Layer 2 of a small transformer language model trained on English Wikipedia (14 layers, counted from 0, width 64). Numbers have three digits each and are written without spaces.
A neuron's activation on a vector x is SiLU(gate . x) times (in . x), where the dot is the dot product.

Input weights of the MLP neurons that the questions are about. A number n stands for (n - 500) times 0.0017.
n9 gate: 414442416429430494598646672463497515431547583381413363458583401621444207554528326681546596393334766631441538666451245418533701578469560531628380408632368356491431368509244467223532379645480485
n50 gate: 551551382495534330485514648584675543554491569521632413561375552417404554401515492622497488296542457634309424548356313430631640400574678470362497557689478382534451447471431527421592578521528533
n55 gate: 564433375720469567450425540407531326422613563594345420401532491529338575402552376574474375550486515361590474648574372751386568450340542769624509542499404563601492574370506467622516517482609536
n57 gate: 675348579471434466412419509472604500457412420403431423450376560340569342570450568533443661396475646457480527608604479553385461496421462493482307631609551543603500456549612318231376438497551426
n68 gate: 415543613310532334561460370522512390637546558452488411607288412690426559362632469583366562532454485521382310491576494406419396557709482446485424415431747490377266413582356401596675244600590360
n73 gate: 571468519398560584542505567402392611463499671602510467470452333461401558383450561557558536603562481454610390513533490365505345429434565499265526452460376499598404434542370401359444349547338636
n78 gate: 491516462458703337415484584604591555379215376370414459437496561489616333507438477402502448538357648405403555443572488451518677559417440587488670514492582439552516463433432497603487604462485591
n103 gate: 416523436320655826512671506382638527499612519507425629366624414523565532564677422556548380529533318630348419549346544370594508440530395347284412377591645413560411522571358456397636343494505393
n105 gate: 409578359476453490317772554426339428379506573394426544641551618524662598599550368598334410511724502382325490524428699572472500584459530669601383416644627542509260486474462550270592568422528629
n109 gate: 521565523454492491533504618579470503507367438545373657425373330423643380433657480560496682510381488533368370628636588615413625476521490436606480479579558404557527444440482279531324615344659664
n112 gate: 336607624463512442504429730250469467709570509612491473510633353410459377676559457660770351506491491570559378454454547495515496381715725649658410202529676271462490485583234441530554310592277666
n120 gate: 558855587446475678366632461408370468455377325402311522523659378631279721422469573560585494524608356555554554469688511260390419619385352318509600465254515464647514615629540455705328544332456528
n143 gate: 447519483316713600384387576493369607370373422472578477316345397506380600509521726633437471613408473596323550463665367268358605452472480437541374486512460368370400241386472407506391610485470448
n147 gate: 414604587440523505419564544507363566542557569619590728553391510534581585494555415489681670477496495622493447510414444636698481669614544269272609450549589384461479465588425419389600352399321416
n163 gate: 620471622503265630502614559683533450417492578277499345410378675538525410458459423538429507571560448435466728539664537440546537646344455434599517583491499439578492452695498426540429520322455476
n165 gate: 345520508365657642569556688602218608675469357619458779512282591424432984443516640426252360416593399635344631670356579641611331517578482548610379372597355510311661551392447521528572462412394343
n170 gate: 440558600584665472595468445484447449690392203430455329469461486453530761554554414339571857526605385578613389569447639377480549463646663598707266411645479433464459656361613678507500619464437548
n172 gate: 529478538510584556497392630436472471503482355580518483487459514503564525586444474518427587337342513592373605527471439689488515605654378462612363331443606531452387487353422444504546419506653439
n175 gate: 495530488541374673363680631547340410289543555401639540400522548646639666523557368600324430559751419382419554487368419542762530614245569528552498386454489403397543542550545533331489422534445338
n184 gate: 617267535623573424338528521455644538368643459394352564594456197422483453596473433359554503418495467431640607490468366431460445579417313145430603478372507558346144478478573496455404483541606438
n188 gate: 380522609191435474441364354489470539273557415469663490462534487591374547394470431538580644424546514520686317615531382380331611660366494654377326510656502580556489304436468490529544575485594601
n9 in: 461417455465439602495498468429368464385642631315758464581487489364430637564554480132414521321444370338719456642493533398662480469349518566513728468562560712410679510335496469562478613723638613
n50 in: 492410437524578470542362596585629500654551421638676537515565492444405487486513472470502375420662396647518445505625379429590511519590621547652594586613565414467747452503560544537560773531536521
n55 in: 548615504667608379536400498411440248507547504488484483575515584420380543493543411571434412591537500373578602576453421890345482457478483610532407467399363578618400575495465554686444341517604474
n57 in: 638340541518403252468380437483700523531516496434525486526509568333552273503457579517528600444533664348535507525457521489467508480498554555477314548525540515460437486473565425316372348584584346
n68 in: 577454491414469347420456412507443534473230527439447363874406564546604700548452398327295560462492302411480509623508514397438496790627597409667382514592362622589557299504547529499594254623580304
n73 in: 517479538485616572505510504468529584476534641652523465564521373595361651480429558487503676616526344434568414443509567390448358516389522500587594477455562557550602558550560372408427439567383584
n78 in: 559330438533509293481575579436682422376281458371474520425478696389571252473454521507485528368416780316403535519571477459463543499393465694581512564503413452401624446535576507491488539516638485
n103 in: 463622425503501623600727519699502492418604591470486394226566370604559561468608439615499354602557313491429474549297573427609557450539346420390532472500566522612365652564500484487643472478680381
n105 in: 505370507584533416459302278577613578354427658481486435579486436313377436519505396532697292425271722451505575458572416413377396428474444482330711614370373509625507417348383542613433474474577374
n109 in: 603501648451513553622507538549446480460426525568335635433434376478630339506579342451527691443409514455483518632628650610389530439491473388732564498497476462548392512524493369491261515422669547
n112 in: 473599647486596512522500623299711527855557489640478477427630436434427542584591539589649405575586488581564423372571567418435422300697733537663416360546617328526682465499332485552462391630319605
n120 in: 419652535544619638601762494532431563346281358543400374493535524460462678441397542583377570425599524631318576490673418301543502793432302367484618480376534528482505526506461451566602680495586417
n143 in: 337602469367777396433547549453504576515401492492542440468495379503578556522543524570445737465387553538255564482512327413456469529453445360413405361565650388367385327591579331531360451629609558
n147 in: 474536527455437377423475540408379517580591513590575717546404493502556486498532439516714641499465561549499357521420465687647469657590589374291648469537602376504456441547446407406581356414382388
n163 in: 553357571715311487514464487442693599482471560546438492538401574460555293468373304543448518369420586440582831582686547568506556556315428435478561496573552432405489512601370333529454465441501434
n165 in: 277584420476620523467571525573311534778546447667393673504494734496477794579519629448394260318507389573467574589225361513595304564580448568741408369609429528346548554460443559550534430484568305
n170 in: 403460447290403615670454358687515390299657554649635515473558434351476581359400405563614571415489173314467512496420568525525442559510596381483685523418600595437463591506751552591377391580619709
n172 in: 516441506579492568548432508478532445509465278612567419406555534480510599620433422589403503375390518719429693496383416585604558575595376376543389382447603435528371513461451538490544391541617424
n175 in: 512562385502501611511525529255551269681619464434465482571385376642526464518578608638466711491650384661254375501565499670407551456519606475474327318721614451380352448536511502373524417522549509
n184 in: 678353583516701456273531634506643485517613461328306584434468263494442318594425650381512396482378446481555532442403403514437392476380415230340672608420455669382479503405610504450485606607488427
n188 in: 328625530304460536380415396480351464347566542542617455538562484629386553467526495552636622545522467458646278578567371445419579649579439561351307448633490560585528266444426535540466453520507686

Each question shows a token from some text and the vector x that enters the MLP there. A number n stands for (n - 500) times 0.0037.

"is": 507538312724582472565310434584493566675554453497630565532526527625656361477673442403455449429401667365448492439517346374796386341515481379500222523577469578475523367641573388571497459594665715
The most active neuron and its activation: n120, at about 0.29

" al": 441559159731566458442459576673363521525607226467383724636343467584487626429727441455416371577594683550420479597487504464481435328365340439624407658544460803545496463460609368629507360499328572
The most active neuron and its activation: n165, at about 2.2

"s": 388458551532578478400378361451367495541642502541535481672409587538370291432680522270569371496483512655432581442641398412802453353407462360533310663439538533581647623494574389451525426513558737
The neuron with the highest activation: n175

"c": 683524410751624656422527355494439375387606447607495440616369669519587334533657417466623520613583466717350467224540364303712385398488476478591317447415510479524525383561616402625580592347522645
The neuron with the highest activation: n9

"v": 672570380539763451477379233496399520656606463411715436638429624502599387528603252468594439562510551618419442289672427464609503364503460437655424581456550553538511445555672361539589521702313562
The neuron with the highest activation: n165

" with": 512611328340459506517476394532440491437500326545587588573329404479720325538598347541636422437482454597378281618567435401608629239228528386566357702359391635452583467391471399473618297562601594
The three highest activations, in order: n109, n9, n188

" who": 511456193655549534500487458365381512456614449530515651400438407632700411479910455481509452392510709566252385563408530439686673280394487369550403497424362669446620534439672487591558341582399601
The neuron with the highest activation: n175

"n": 579568594654655536521413534485375528543596540555462500626451516539486262497506358613712590757372672539435334410504398438789461454509479334571385652455366701483647658524469426670524781673540616
The three highest activations, in order: n165, n68, n175

" are": 461622487498595439426545342591386352626518551674766367447378425587675324466699369519612434464613433465373339560400523414605419328300742396557473588611410579410601539388611528601549303638490605
The neuron with the highest activation: n170

" p": 419538202475558622562445465486381534610562374553542423602368359517582406549863435482727574459690563516547638359462400344680436425259458433588383837386571869503429359469540349487525469462392670
The neuron with the highest activation: n78

"z": 648468338370594458573394456617424520507613471522495612625425824621460362417421412612782566661469580502356664302605472497823582414440677360499524664511535667516587448676549307634622451661497609
The neuron with the highest activation: n147

" b": 549558312505510568630464523578401478478657389489583472571311513573582617545704487379712514452745642514350415408503487371516551354418367454710433711355461768562612399415510238590643350506366672
The neuron with the highest activation: n184

"y": 598516375463510553525256416551454404568633417557416684642473635572532368366462469383432365412545690516463400449395493366638612305600541297533301527331443582456376399545638407505531526543488664
The neuron with the highest activation: n120

"le": 758388481521518309412436540470391537633564498539502682415405792658323299551641466321577546565600583591475574528467533355591595323390415304615338390368415638584550410533547476697556397552579531
The neuron with the highest activation: n170

"20": 447539296531737397590343555393346409543625404574425517533506574558588395427393397617474439508311541699362596474525618347703220453351481401582528501445472619499479386218570299566574465655489571
The neuron with the highest activation: n172

"at": 581728357530657604680376441396449423475575536543469420578264624554496387486512479090581442474419538707460492330567355423592600477451465332564276727551477499459397436484680441590589421571484696
The neuron with the highest activation: n143

"em": 523414238690609361556274465662387398651538442518515412535394524600332405527496387562298470642590459598376431247592570454727351429409248314500257654491412604481471585526497608556596542427418576
The most active neuron and its activation: n9, at about 0.25

" h": 622433440444614457546387346663364488420628345597495439646435390570447382540875401539640378482571685478459615459504397435682358385403273438616526719434336880483483178440580371530589397517370568
The three highest activations, in order: n184, n112, n175

"u": 551549337497752503516611336453448444669646295469538452515354646499462295503389423441567575429426421460433546524533486401657507480423673325569479348287314668541477557689613329546581591423317714
The neuron with the highest activation: n170

"el": 523387551706598425627454307578468539525535419471399727517316615432361506467505431561518492703585557681393553634491459399767272382412391319538413656422510788569459373490762458511395472471556618
The neuron with the highest activation: n184

" s": 372529279464610488418361365553348465466605353507378385632378372591575378517774431474576448465658489568488618488542414409649604415419406406561382891490356809497554556586527275476574411564497750
The most active neuron and its activation: n112, at about 0.26

"cl": 375560459417530441511402589509464500500561427477478573562429609437357122611532345436666479528659434568556323492454467348577493335169220403661378454494399743538513236316596466633412444580395562
The three highest activations, in order: n188, n184, n9

" ": 427544208428570394352455372564444538545716478511490591552428566552632296511547384547610681529612611693338632555617541274623370332538574417557425617466368574495548463463542384639671310521434525
The two highest activations, in order: n147, n55

"ia": 714560481607646456550363428645502581528604383581604686527429522684461431454368404506500408401694576514385409429525690402593348487271635386476300600398467467493516407569675419605613349532490788
The neuron with the highest activation: n9

"r": 485587434529657559591516577560420293566507414504776592626345575506469225441487392415713460538594594596366380573511507368819405356475355403566370443597400555599410584606477373543403660587388517
The two highest activations, in order: n50, n147

"ail": 433665374580463394687281411589372451471663299556357569382329798616434487474422434538637618544632523524505396445551611406558358288364416476440356496436525481491611498585677525613475483533588695
The neuron with the highest activation: n170

" to": 611443322457621449612493352560386509496492385678656657511475324624574411622864521437641532318604633727431323517459437340600481286390243406517443734414500640455554436470629566530627324541433530
The most active neuron and its activation: n163, at about 0.36

"ment": 356359653707498385532420535452486435683568496522730528574359606595662371495588294529405528558447537569425428391516554351618502446291473392448291655521432636478501394326713591509401438510421750
The neuron with the highest activation: n120

" and": 423522490539594433527553461611400490481601425552669652607418543577515473615784421581475497455382687540258392824461435381542583311373397420529304593327406610492567376401614680443549290518360713
The most active neuron and its activation: n163, at about 0.23

" had": 431413258459424451526448481597372477466549362627616493449364406481736414514898420415598434577415613568438152658455375359607412318367577341492475415430447623408533592322660524499520298551412552
The neuron with the highest activation: n163

"0": 567484594577609488391367550524335419563609409491714710520460545535382258503398428650642534441445671695530650603519544308671411448290583420561385435570476429468371525401612219376423562662518613
The two highest activations, in order: n57, n143

"ount": 539617657626390395492445523635376436633480490629371517459208712629623308440360369405740509542488418686315517438558643437521505336347462392502418573439458510521572317574634597666526367664422592
The neuron with the highest activation: n163

"il": 653385509723528449618553352485415464446563468529473586530406557582639386516355362503356501569651508820401551434447442293641480408488698292526473410521601781553541455554683482623423548543610592
The neuron with the highest activation: n188

" be": 180587433481760408487566296526354341518597433608689438451374527575587406491777356342638525442710496436376408689445493444592440328443620387543461625456454719479594607391693535543628403644420504
The neuron with the highest activation: n170

" were": 370492425482633432423480352638357380500522517563788420499337512574638353487780340520593531404506513398413271646475440385601503360309758334548561536551509577439572567358638420599538218635498571
The most active neuron and its activation: n68, at about 0.39

" f": 600505203559488506530582480514328514592571342508561502662389499610657519513769395507750534570551559333328542420514376406486494388302581392637396766481442778478458413502470156528655501623341562
The most active neuron and its activation: n172, at about 0.15

"ow": 446652455584576387547400342391424462505566417541564606586430699593721405443552528635541480413459539703520157501565474430553382313417523419590330583260519427464591342484596297488513462822309515
The most active neuron and its activation: n112, at about 0.7

" c": 647532255536485528444545436556361381483585375515595542532366443569805379519690364582675527533859474583320542339487478371611500395367540495638333726493510713467460390520619377442538449461527698
The neuron with the highest activation: n175

" m": 440523185413542468558391451634347437639540327415605375591406385478578280515477352344611518635596524506414668441499484401617633311297135423613391720456495759500529342476416443634641400432519625
The two highest activations, in order: n112, n147

"id": 517479415662577598479374244608387422478610382660526396511279704469501498441443426491437607445555538552488274631489583381656454343610652436566320463472570419499611651537593376615413496585477765
The most active neuron and its activation: n170, at about 1.4